Layer 10 of a small transformer language model trained on English Wikipedia (26 layers, counted from 0, width 128).
A neuron adds its activation times its output weights to the MLP's output. To switch it off is to set its activation to zero at one token and run the rest of the model.

Output weights of the MLP neurons that the questions are about. A number n stands for (n - 128) times 0.0037.
n0: 208, 145, 78, 86, 164, 93, 85, 128, 161, 176, 192, 137, 204, 156, 187, 99, 159, 126, 90, 94, 94, 144, 172, 103, 128, 83, 111, 144, 135, 166, 102, 114, 151, 216, 168, 115, 140, 154, 47, 87, 154, 39, 78, 133, 175, 77, 164, 217, 144, 98, 65, 121, 154, 162, 132, 165, 91, 125, 82, 94, 92, 64, 158, 140, 200, 157, 147, 79, 147, 138, 115, 83, 154, 114, 154, 134, 123, 175, 95, 138, 164, 99, 112, 156, 116, 190, 127, 169, 56, 157, 175, 165, 133, 120, 133, 115, 126, 130, 91, 175, 125, 12, 97, 122, 169, 120, 100, 87, 161, 107, 144, 176, 85, 186, 112, 152, 176, 99, 139, 102, 110, 156, 97, 119, 104, 154, 200, 111
n19: 116, 101, 142, 95, 134, 164, 76, 103, 103, 144, 162, 77, 142, 141, 142, 141, 124, 141, 88, 100, 122, 128, 137, 148, 186, 139, 102, 162, 136, 183, 147, 189, 141, 146, 111, 102, 147, 141, 72, 151, 73, 120, 129, 155, 204, 185, 138, 121, 82, 214, 169, 135, 82, 105, 63, 144, 134, 91, 106, 194, 173, 51, 98, 148, 139, 120, 144, 112, 134, 126, 147, 187, 189, 90, 150, 146, 94, 143, 115, 124, 175, 87, 129, 140, 163, 172, 66, 131, 172, 138, 77, 165, 143, 80, 150, 128, 203, 190, 108, 138, 126, 78, 170, 125, 64, 113, 149, 152, 107, 67, 119, 203, 109, 102, 93, 159, 84, 178, 109, 179, 74, 60, 116, 161, 117, 155, 122, 129
n61: 126, 54, 74, 154, 123, 148, 165, 146, 136, 131, 158, 120, 78, 147, 114, 91, 145, 139, 131, 100, 130, 147, 110, 92, 127, 157, 110, 92, 125, 115, 165, 174, 20, 140, 146, 119, 232, 131, 86, 142, 154, 134, 153, 181, 170, 151, 128, 144, 146, 159, 120, 159, 116, 148, 182, 91, 121, 148, 31, 56, 158, 137, 140, 107, 131, 163, 166, 153, 160, 117, 98, 159, 149, 164, 153, 135, 170, 128, 103, 105, 77, 168, 150, 139, 58, 139, 71, 86, 117, 65, 201, 194, 70, 140, 163, 141, 161, 89, 87, 148, 49, 129, 86, 88, 122, 162, 123, 137, 183, 152, 78, 150, 145, 160, 135, 164, 124, 128, 86, 118, 115, 85, 138, 90, 142, 92, 113, 151
n63: 87, 124, 66, 116, 92, 99, 137, 142, 168, 136, 145, 151, 116, 157, 121, 84, 80, 102, 117, 141, 127, 136, 161, 171, 103, 178, 97, 118, 162, 100, 166, 133, 124, 170, 123, 120, 153, 195, 90, 93, 120, 41, 119, 140, 153, 141, 155, 92, 155, 58, 205, 83, 170, 97, 130, 173, 119, 86, 124, 95, 129, 148, 231, 137, 82, 157, 62, 138, 99, 136, 164, 143, 101, 75, 123, 99, 112, 103, 155, 88, 141, 141, 164, 106, 140, 135, 120, 123, 190, 121, 199, 195, 142, 128, 195, 117, 101, 141, 60, 72, 153, 139, 134, 162, 110, 100, 134, 110, 115, 127, 61, 162, 108, 200, 131, 110, 132, 84, 143, 109, 163, 111, 98, 123, 133, 131, 196, 148
n73: 95, 57, 160, 129, 86, 149, 149, 107, 143, 67, 137, 128, 140, 120, 132, 123, 171, 85, 157, 147, 79, 91, 143, 151, 161, 142, 136, 170, 123, 156, 103, 81, 152, 158, 158, 136, 157, 124, 92, 152, 177, 124, 86, 118, 88, 151, 119, 103, 114, 159, 165, 118, 126, 145, 152, 139, 209, 164, 105, 133, 115, 173, 236, 132, 176, 130, 145, 157, 118, 97, 93, 51, 122, 156, 169, 80, 133, 49, 127, 127, 114, 111, 70, 58, 123, 120, 128, 114, 155, 164, 174, 110, 45, 93, 179, 161, 128, 112, 113, 162, 141, 63, 124, 158, 126, 184, 184, 141, 183, 139, 131, 159, 36, 108, 154, 134, 73, 31, 207, 167, 112, 145, 124, 131, 165, 147, 123, 101
n92: 90, 126, 147, 84, 192, 112, 183, 134, 163, 123, 100, 109, 179, 89, 133, 119, 125, 154, 116, 140, 131, 129, 118, 87, 108, 82, 115, 115, 93, 131, 133, 119, 133, 154, 118, 108, 199, 99, 121, 98, 147, 105, 116, 147, 92, 106, 85, 143, 109, 164, 103, 118, 123, 106, 128, 90, 152, 92, 170, 140, 119, 128, 147, 143, 132, 59, 117, 150, 108, 135, 101, 163, 152, 136, 69, 110, 88, 102, 72, 142, 98, 176, 112, 86, 179, 109, 151, 170, 77, 114, 114, 135, 158, 78, 116, 157, 130, 75, 144, 133, 176, 154, 131, 78, 133, 154, 168, 157, 89, 97, 118, 138, 186, 171, 148, 140, 143, 127, 88, 71, 109, 126, 156, 132, 121, 138, 96, 91
n93: 154, 111, 153, 148, 111, 144, 131, 142, 101, 136, 114, 115, 99, 148, 163, 59, 109, 156, 117, 100, 150, 74, 186, 167, 147, 91, 91, 130, 35, 150, 150, 106, 127, 137, 142, 101, 130, 130, 112, 121, 108, 108, 129, 62, 167, 139, 153, 125, 123, 132, 86, 135, 111, 134, 135, 104, 148, 187, 208, 100, 174, 150, 71, 164, 194, 149, 184, 107, 114, 147, 144, 87, 60, 74, 115, 109, 65, 144, 67, 169, 142, 129, 130, 90, 128, 119, 142, 162, 164, 91, 107, 157, 149, 141, 180, 123, 62, 113, 170, 147, 142, 118, 173, 113, 124, 157, 120, 127, 193, 154, 204, 90, 107, 148, 92, 131, 140, 150, 162, 163, 116, 158, 122, 112, 128, 152, 165, 48
n110: 222, 130, 118, 68, 141, 121, 114, 155, 74, 168, 118, 150, 110, 42, 160, 112, 70, 176, 115, 135, 82, 142, 91, 94, 169, 148, 115, 185, 174, 143, 170, 169, 199, 175, 127, 149, 110, 164, 98, 139, 91, 142, 126, 6, 185, 56, 160, 91, 108, 158, 171, 136, 76, 130, 141, 125, 143, 73, 188, 85, 119, 156, 59, 137, 84, 157, 105, 123, 134, 137, 115, 181, 80, 142, 128, 137, 162, 179, 99, 111, 147, 75, 162, 92, 125, 121, 149, 82, 154, 120, 171, 225, 159, 67, 139, 57, 136, 80, 165, 112, 152, 64, 121, 119, 113, 68, 108, 174, 167, 43, 118, 96, 93, 83, 133, 131, 141, 105, 141, 158, 95, 194, 85, 212, 175, 112, 132, 86
n169: 174, 104, 173, 135, 120, 138, 119, 171, 80, 86, 118, 175, 121, 142, 126, 131, 195, 74, 157, 152, 179, 198, 126, 162, 181, 118, 42, 124, 49, 161, 129, 137, 162, 72, 71, 121, 173, 91, 91, 86, 118, 114, 116, 127, 120, 46, 111, 139, 156, 126, 64, 165, 58, 120, 94, 133, 142, 80, 132, 143, 122, 121, 111, 118, 169, 145, 171, 107, 136, 94, 129, 98, 99, 92, 155, 95, 125, 144, 89, 107, 173, 177, 102, 155, 132, 150, 162, 115, 83, 70, 176, 156, 91, 86, 24, 101, 142, 124, 152, 80, 52, 131, 150, 87, 144, 183, 204, 118, 95, 142, 119, 98, 197, 85, 150, 224, 122, 126, 76, 165, 108, 142, 98, 173, 140, 187, 94, 165
n319: 100, 154, 114, 105, 99, 157, 169, 129, 160, 151, 215, 126, 97, 124, 125, 128, 197, 181, 124, 156, 93, 174, 128, 160, 62, 90, 127, 135, 181, 109, 181, 147, 132, 124, 130, 131, 107, 181, 148, 148, 75, 160, 151, 171, 133, 104, 138, 122, 144, 105, 126, 127, 148, 113, 160, 129, 107, 76, 184, 111, 52, 109, 160, 112, 86, 142, 195, 120, 150, 21, 76, 98, 138, 180, 167, 141, 104, 105, 102, 136, 101, 79, 154, 104, 105, 123, 107, 107, 127, 147, 151, 128, 90, 116, 117, 145, 26, 145, 180, 155, 132, 129, 141, 210, 166, 66, 105, 86, 123, 39, 159, 155, 167, 130, 161, 121, 143, 139, 80, 123, 80, 141, 217, 86, 165, 185, 71, 85

Each question names a token from some text and the token that comes next. It shows the activations a of the neurons there, in the order above. A number n stands for (n - 128) times 0.13.

Then comes g, the gradient of the next token's log-probability with respect to the MLP's output, scaled to length 1. A neuron's effect is roughly proportional to its activation times (output weights . g). A number n stands for (n - 128) times 0.0029.

"land", then " having"
a: 141, 127, 131, 129, 156, 128, 127, 126, 129, 123
g: 107, 165, 90, 101, 95, 141, 171, 176, 130, 118, 153, 147, 194, 109, 135, 150, 121, 98, 189, 121, 93, 128, 107, 93, 136, 123, 89, 165, 108, 143, 61, 65, 126, 93, 121, 71, 142, 124, 148, 107, 80, 129, 106, 51, 130, 121, 77, 126, 188, 130, 143, 96, 108, 150, 100, 120, 114, 156, 132, 153, 119, 146, 113, 150, 127, 112, 138, 96, 117, 143, 137, 165, 100, 111, 122, 152, 124, 160, 133, 124, 94, 176, 95, 166, 72, 125, 133, 91, 120, 109, 137, 141, 165, 56, 118, 62, 149, 100, 128, 142, 118, 181, 127, 87, 127, 168, 93, 95, 94, 121, 159, 139, 142, 127, 91, 144, 185, 160, 154, 145, 183, 96, 93, 129, 109, 106, 189, 139
Which neuron, switched off, raises the next token's probability most? n73

"s", then "'"
a: 127, 123, 128, 133, 123, 128, 131, 124, 126, 121
g: 119, 113, 165, 139, 149, 115, 140, 162, 93, 118, 175, 138, 130, 141, 133, 143, 109, 136, 54, 69, 101, 98, 94, 131, 97, 89, 122, 161, 50, 137, 119, 129, 133, 124, 133, 134, 120, 113, 145, 135, 187, 69, 160, 150, 135, 130, 131, 97, 137, 136, 80, 232, 77, 119, 119, 145, 121, 182, 165, 201, 128, 131, 170, 137, 115, 171, 109, 102, 118, 129, 163, 131, 120, 137, 172, 146, 138, 183, 78, 124, 161, 117, 146, 111, 142, 142, 123, 158, 121, 150, 140, 133, 138, 102, 118, 113, 110, 177, 142, 71, 104, 115, 119, 107, 135, 125, 151, 160, 129, 169, 163, 115, 103, 160, 113, 162, 45, 135, 185, 87, 155, 141, 130, 182, 100, 101, 89, 131
Which neuron, switched off, lowers the next token's probability most? n319

"re", then "g"
a: 127, 129, 131, 133, 126, 127, 126, 84, 127, 126
g: 114, 117, 108, 178, 136, 148, 91, 179, 118, 152, 102, 130, 68, 111, 120, 118, 147, 93, 121, 127, 78, 146, 122, 140, 110, 120, 93, 206, 132, 189, 105, 130, 100, 133, 89, 119, 89, 78, 76, 129, 100, 73, 107, 192, 130, 138, 218, 147, 67, 123, 108, 202, 112, 141, 112, 107, 139, 100, 124, 112, 114, 154, 105, 109, 139, 133, 134, 151, 100, 157, 66, 140, 77, 111, 130, 158, 100, 135, 124, 70, 117, 97, 128, 130, 136, 120, 82, 185, 145, 104, 126, 132, 141, 67, 109, 126, 160, 151, 103, 164, 136, 111, 122, 95, 161, 132, 106, 119, 121, 107, 162, 107, 123, 93, 113, 86, 115, 95, 91, 148, 141, 159, 165, 131, 112, 79, 136, 74
Which neuron, switched off, raises the next token's probability most? n110

"ar", then "ter"
a: 128, 128, 129, 130, 129, 103, 98, 28, 83, 129
g: 147, 154, 72, 147, 138, 168, 137, 172, 138, 124, 77, 116, 90, 126, 152, 110, 197, 128, 183, 129, 210, 160, 112, 112, 125, 139, 116, 104, 136, 126, 114, 114, 92, 170, 120, 149, 134, 95, 98, 65, 132, 134, 107, 108, 85, 111, 138, 109, 118, 113, 100, 136, 118, 137, 103, 169, 103, 237, 104, 144, 124, 172, 112, 178, 106, 164, 102, 117, 129, 119, 136, 77, 163, 181, 115, 146, 108, 151, 122, 191, 102, 103, 84, 104, 154, 168, 106, 154, 126, 131, 170, 184, 85, 108, 117, 143, 90, 141, 122, 111, 110, 138, 91, 153, 112, 146, 99, 72, 150, 87, 102, 158, 136, 155, 151, 108, 139, 107, 122, 119, 83, 109, 132, 139, 158, 129, 152, 194
Which neuron, switched off, lowers the next token's probability most? n110

" coach", then "ed"
a: 128, 145, 185, 126, 134, 128, 129, 125, 127, 127
g: 122, 126, 143, 101, 146, 108, 125, 130, 165, 136, 136, 111, 168, 130, 159, 119, 104, 189, 177, 178, 111, 125, 129, 104, 121, 144, 67, 141, 121, 147, 110, 105, 157, 133, 116, 115, 139, 106, 94, 118, 115, 96, 96, 125, 170, 144, 169, 135, 157, 72, 107, 46, 137, 122, 178, 120, 155, 90, 163, 98, 131, 195, 165, 112, 82, 114, 120, 89, 176, 124, 110, 61, 156, 131, 87, 129, 123, 128, 138, 112, 161, 180, 116, 105, 144, 115, 75, 148, 130, 79, 89, 110, 97, 94, 108, 60, 129, 123, 130, 175, 105, 113, 122, 141, 179, 134, 120, 123, 124, 162, 165, 80, 122, 138, 144, 138, 117, 82, 147, 102, 62, 166, 184, 153, 65, 123, 171, 156
Which neuron, switched off, raises the next token's probability most? n61

" at", then "te"
a: 129, 127, 128, 97, 130, 128, 125, 122, 125, 124
g: 75, 118, 106, 143, 157, 104, 183, 135, 151, 101, 102, 116, 118, 122, 128, 117, 151, 125, 122, 121, 106, 121, 102, 117, 111, 81, 192, 125, 73, 82, 55, 110, 150, 132, 104, 140, 106, 153, 120, 90, 102, 75, 153, 94, 80, 149, 152, 157, 154, 139, 78, 112, 97, 155, 133, 148, 124, 148, 95, 118, 180, 171, 98, 93, 145, 103, 150, 150, 99, 124, 180, 83, 180, 177, 111, 104, 76, 99, 123, 144, 148, 74, 90, 127, 140, 111, 135, 159, 88, 124, 135, 163, 121, 119, 112, 108, 98, 162, 173, 160, 120, 125, 102, 198, 160, 130, 78, 105, 79, 146, 127, 172, 121, 120, 139, 177, 156, 125, 168, 163, 148, 172, 94, 73, 157, 151, 125, 159
Which neuron, switched off, lowers the next token's probability most? n63

".", then "\n"
a: 125, 126, 129, 128, 128, 196, 129, 125, 130, 127
g: 115, 156, 137, 152, 108, 148, 130, 128, 142, 61, 126, 140, 149, 149, 144, 173, 136, 136, 183, 123, 166, 136, 132, 117, 184, 96, 139, 131, 104, 135, 137, 148, 148, 153, 153, 175, 91, 96, 108, 114, 162, 163, 121, 125, 156, 115, 124, 151, 138, 140, 159, 115, 171, 142, 115, 198, 160, 112, 101, 104, 99, 153, 152, 188, 103, 103, 71, 112, 198, 117, 147, 168, 83, 142, 146, 140, 145, 148, 159, 90, 150, 155, 90, 151, 116, 122, 115, 135, 147, 183, 153, 191, 171, 182, 153, 114, 138, 130, 132, 176, 160, 116, 73, 115, 143, 164, 112, 139, 148, 168, 153, 113, 121, 45, 213, 93, 138, 204, 117, 111, 160, 115, 118, 94, 105, 122, 125, 132
Which neuron, switched off, raises the next token's probability most? n92

"ing", then " Pa"
a: 127, 181, 130, 128, 123, 128, 123, 126, 129, 128
g: 165, 177, 136, 101, 133, 142, 95, 164, 142, 124, 139, 172, 133, 139, 121, 91, 187, 115, 168, 179, 134, 145, 154, 129, 176, 150, 114, 104, 112, 102, 162, 127, 152, 123, 190, 155, 122, 61, 149, 105, 122, 107, 131, 89, 31, 102, 128, 105, 97, 124, 92, 140, 192, 147, 138, 157, 203, 95, 131, 160, 123, 122, 123, 96, 71, 146, 109, 146, 125, 151, 149, 87, 98, 113, 132, 114, 110, 101, 121, 125, 98, 145, 110, 131, 129, 117, 117, 104, 141, 154, 111, 110, 90, 142, 134, 130, 160, 132, 124, 74, 174, 153, 160, 128, 133, 154, 134, 115, 133, 135, 106, 187, 194, 102, 125, 122, 149, 125, 88, 178, 99, 103, 170, 137, 81, 149, 56, 56
Which neuron, switched off, raises the next token's probability most? n19

"ack", then " and"
a: 141, 146, 129, 130, 125, 130, 127, 134, 130, 123
g: 136, 124, 113, 157, 120, 120, 201, 173, 135, 140, 158, 126, 131, 129, 148, 94, 99, 115, 151, 131, 73, 130, 153, 109, 141, 180, 74, 159, 18, 122, 151, 61, 130, 71, 120, 82, 123, 107, 64, 103, 114, 107, 132, 142, 119, 146, 164, 106, 119, 104, 137, 116, 149, 139, 77, 158, 145, 125, 100, 168, 144, 107, 150, 96, 156, 158, 143, 135, 106, 101, 125, 129, 158, 158, 121, 139, 123, 114, 181, 130, 169, 66, 156, 123, 112, 144, 161, 155, 155, 185, 151, 120, 135, 175, 169, 129, 142, 107, 102, 140, 109, 136, 97, 99, 176, 95, 127, 166, 117, 158, 199, 149, 65, 143, 132, 121, 179, 132, 147, 126, 117, 169, 190, 105, 125, 127, 126, 95
Which neuron, switched off, lowers the next token's probability most? n0

" first", then " "
a: 129, 137, 136, 125, 132, 123, 130, 173, 129, 127
g: 162, 102, 136, 136, 79, 137, 131, 134, 136, 124, 133, 157, 111, 120, 137, 88, 111, 149, 134, 101, 197, 139, 132, 199, 105, 140, 151, 173, 149, 133, 53, 107, 109, 116, 130, 118, 103, 68, 155, 129, 81, 145, 143, 134, 140, 156, 174, 122, 98, 154, 174, 130, 134, 78, 71, 116, 159, 162, 136, 147, 132, 114, 119, 142, 141, 139, 149, 50, 111, 99, 111, 158, 133, 110, 115, 118, 128, 129, 167, 119, 87, 155, 199, 118, 115, 167, 126, 117, 108, 126, 77, 155, 87, 147, 152, 103, 165, 174, 100, 120, 111, 90, 190, 116, 78, 129, 180, 79, 127, 132, 84, 168, 112, 123, 113, 99, 174, 165, 89, 95, 129, 139, 144, 156, 79, 195, 144, 168
Which neuron, switched off, raises the next token's probability most? n110

",", then " Do"
a: 124, 134, 122, 129, 128, 253, 125, 125, 129, 120
g: 148, 157, 135, 127, 127, 130, 118, 166, 136, 168, 148, 123, 136, 113, 133, 159, 148, 163, 94, 90, 178, 103, 131, 106, 151, 179, 151, 154, 195, 136, 172, 92, 117, 147, 111, 150, 83, 106, 156, 103, 183, 114, 107, 175, 96, 83, 161, 129, 93, 110, 123, 124, 145, 142, 162, 76, 131, 166, 166, 100, 79, 109, 105, 74, 174, 108, 133, 101, 115, 172, 170, 88, 110, 110, 121, 113, 45, 115, 68, 131, 56, 126, 136, 143, 71, 139, 150, 112, 102, 111, 138, 136, 150, 104, 131, 119, 101, 96, 95, 146, 161, 127, 114, 140, 141, 113, 88, 97, 123, 135, 78, 140, 170, 139, 80, 115, 149, 118, 86, 140, 66, 158, 205, 122, 103, 150, 150, 123
Which neuron, switched off, lowers the next token's probability most? n92

"land", then " for"
a: 126, 124, 134, 129, 209, 127, 130, 123, 127, 124
g: 140, 155, 179, 156, 138, 155, 169, 131, 107, 149, 105, 123, 131, 123, 124, 120, 140, 159, 104, 146, 91, 55, 72, 160, 117, 141, 118, 143, 90, 119, 122, 96, 212, 116, 99, 163, 170, 139, 147, 120, 143, 103, 171, 181, 105, 122, 134, 150, 100, 128, 111, 107, 88, 124, 142, 90, 84, 117, 90, 170, 111, 172, 153, 197, 79, 104, 105, 174, 142, 132, 143, 128, 108, 103, 178, 109, 82, 154, 171, 140, 174, 119, 113, 105, 135, 135, 134, 139, 133, 157, 156, 182, 87, 204, 151, 118, 139, 144, 92, 105, 104, 38, 142, 144, 155, 115, 169, 79, 131, 141, 145, 172, 124, 131, 135, 92, 127, 114, 119, 133, 99, 156, 76, 164, 159, 152, 126, 103
Which neuron, switched off, lowers the next token's probability most? n73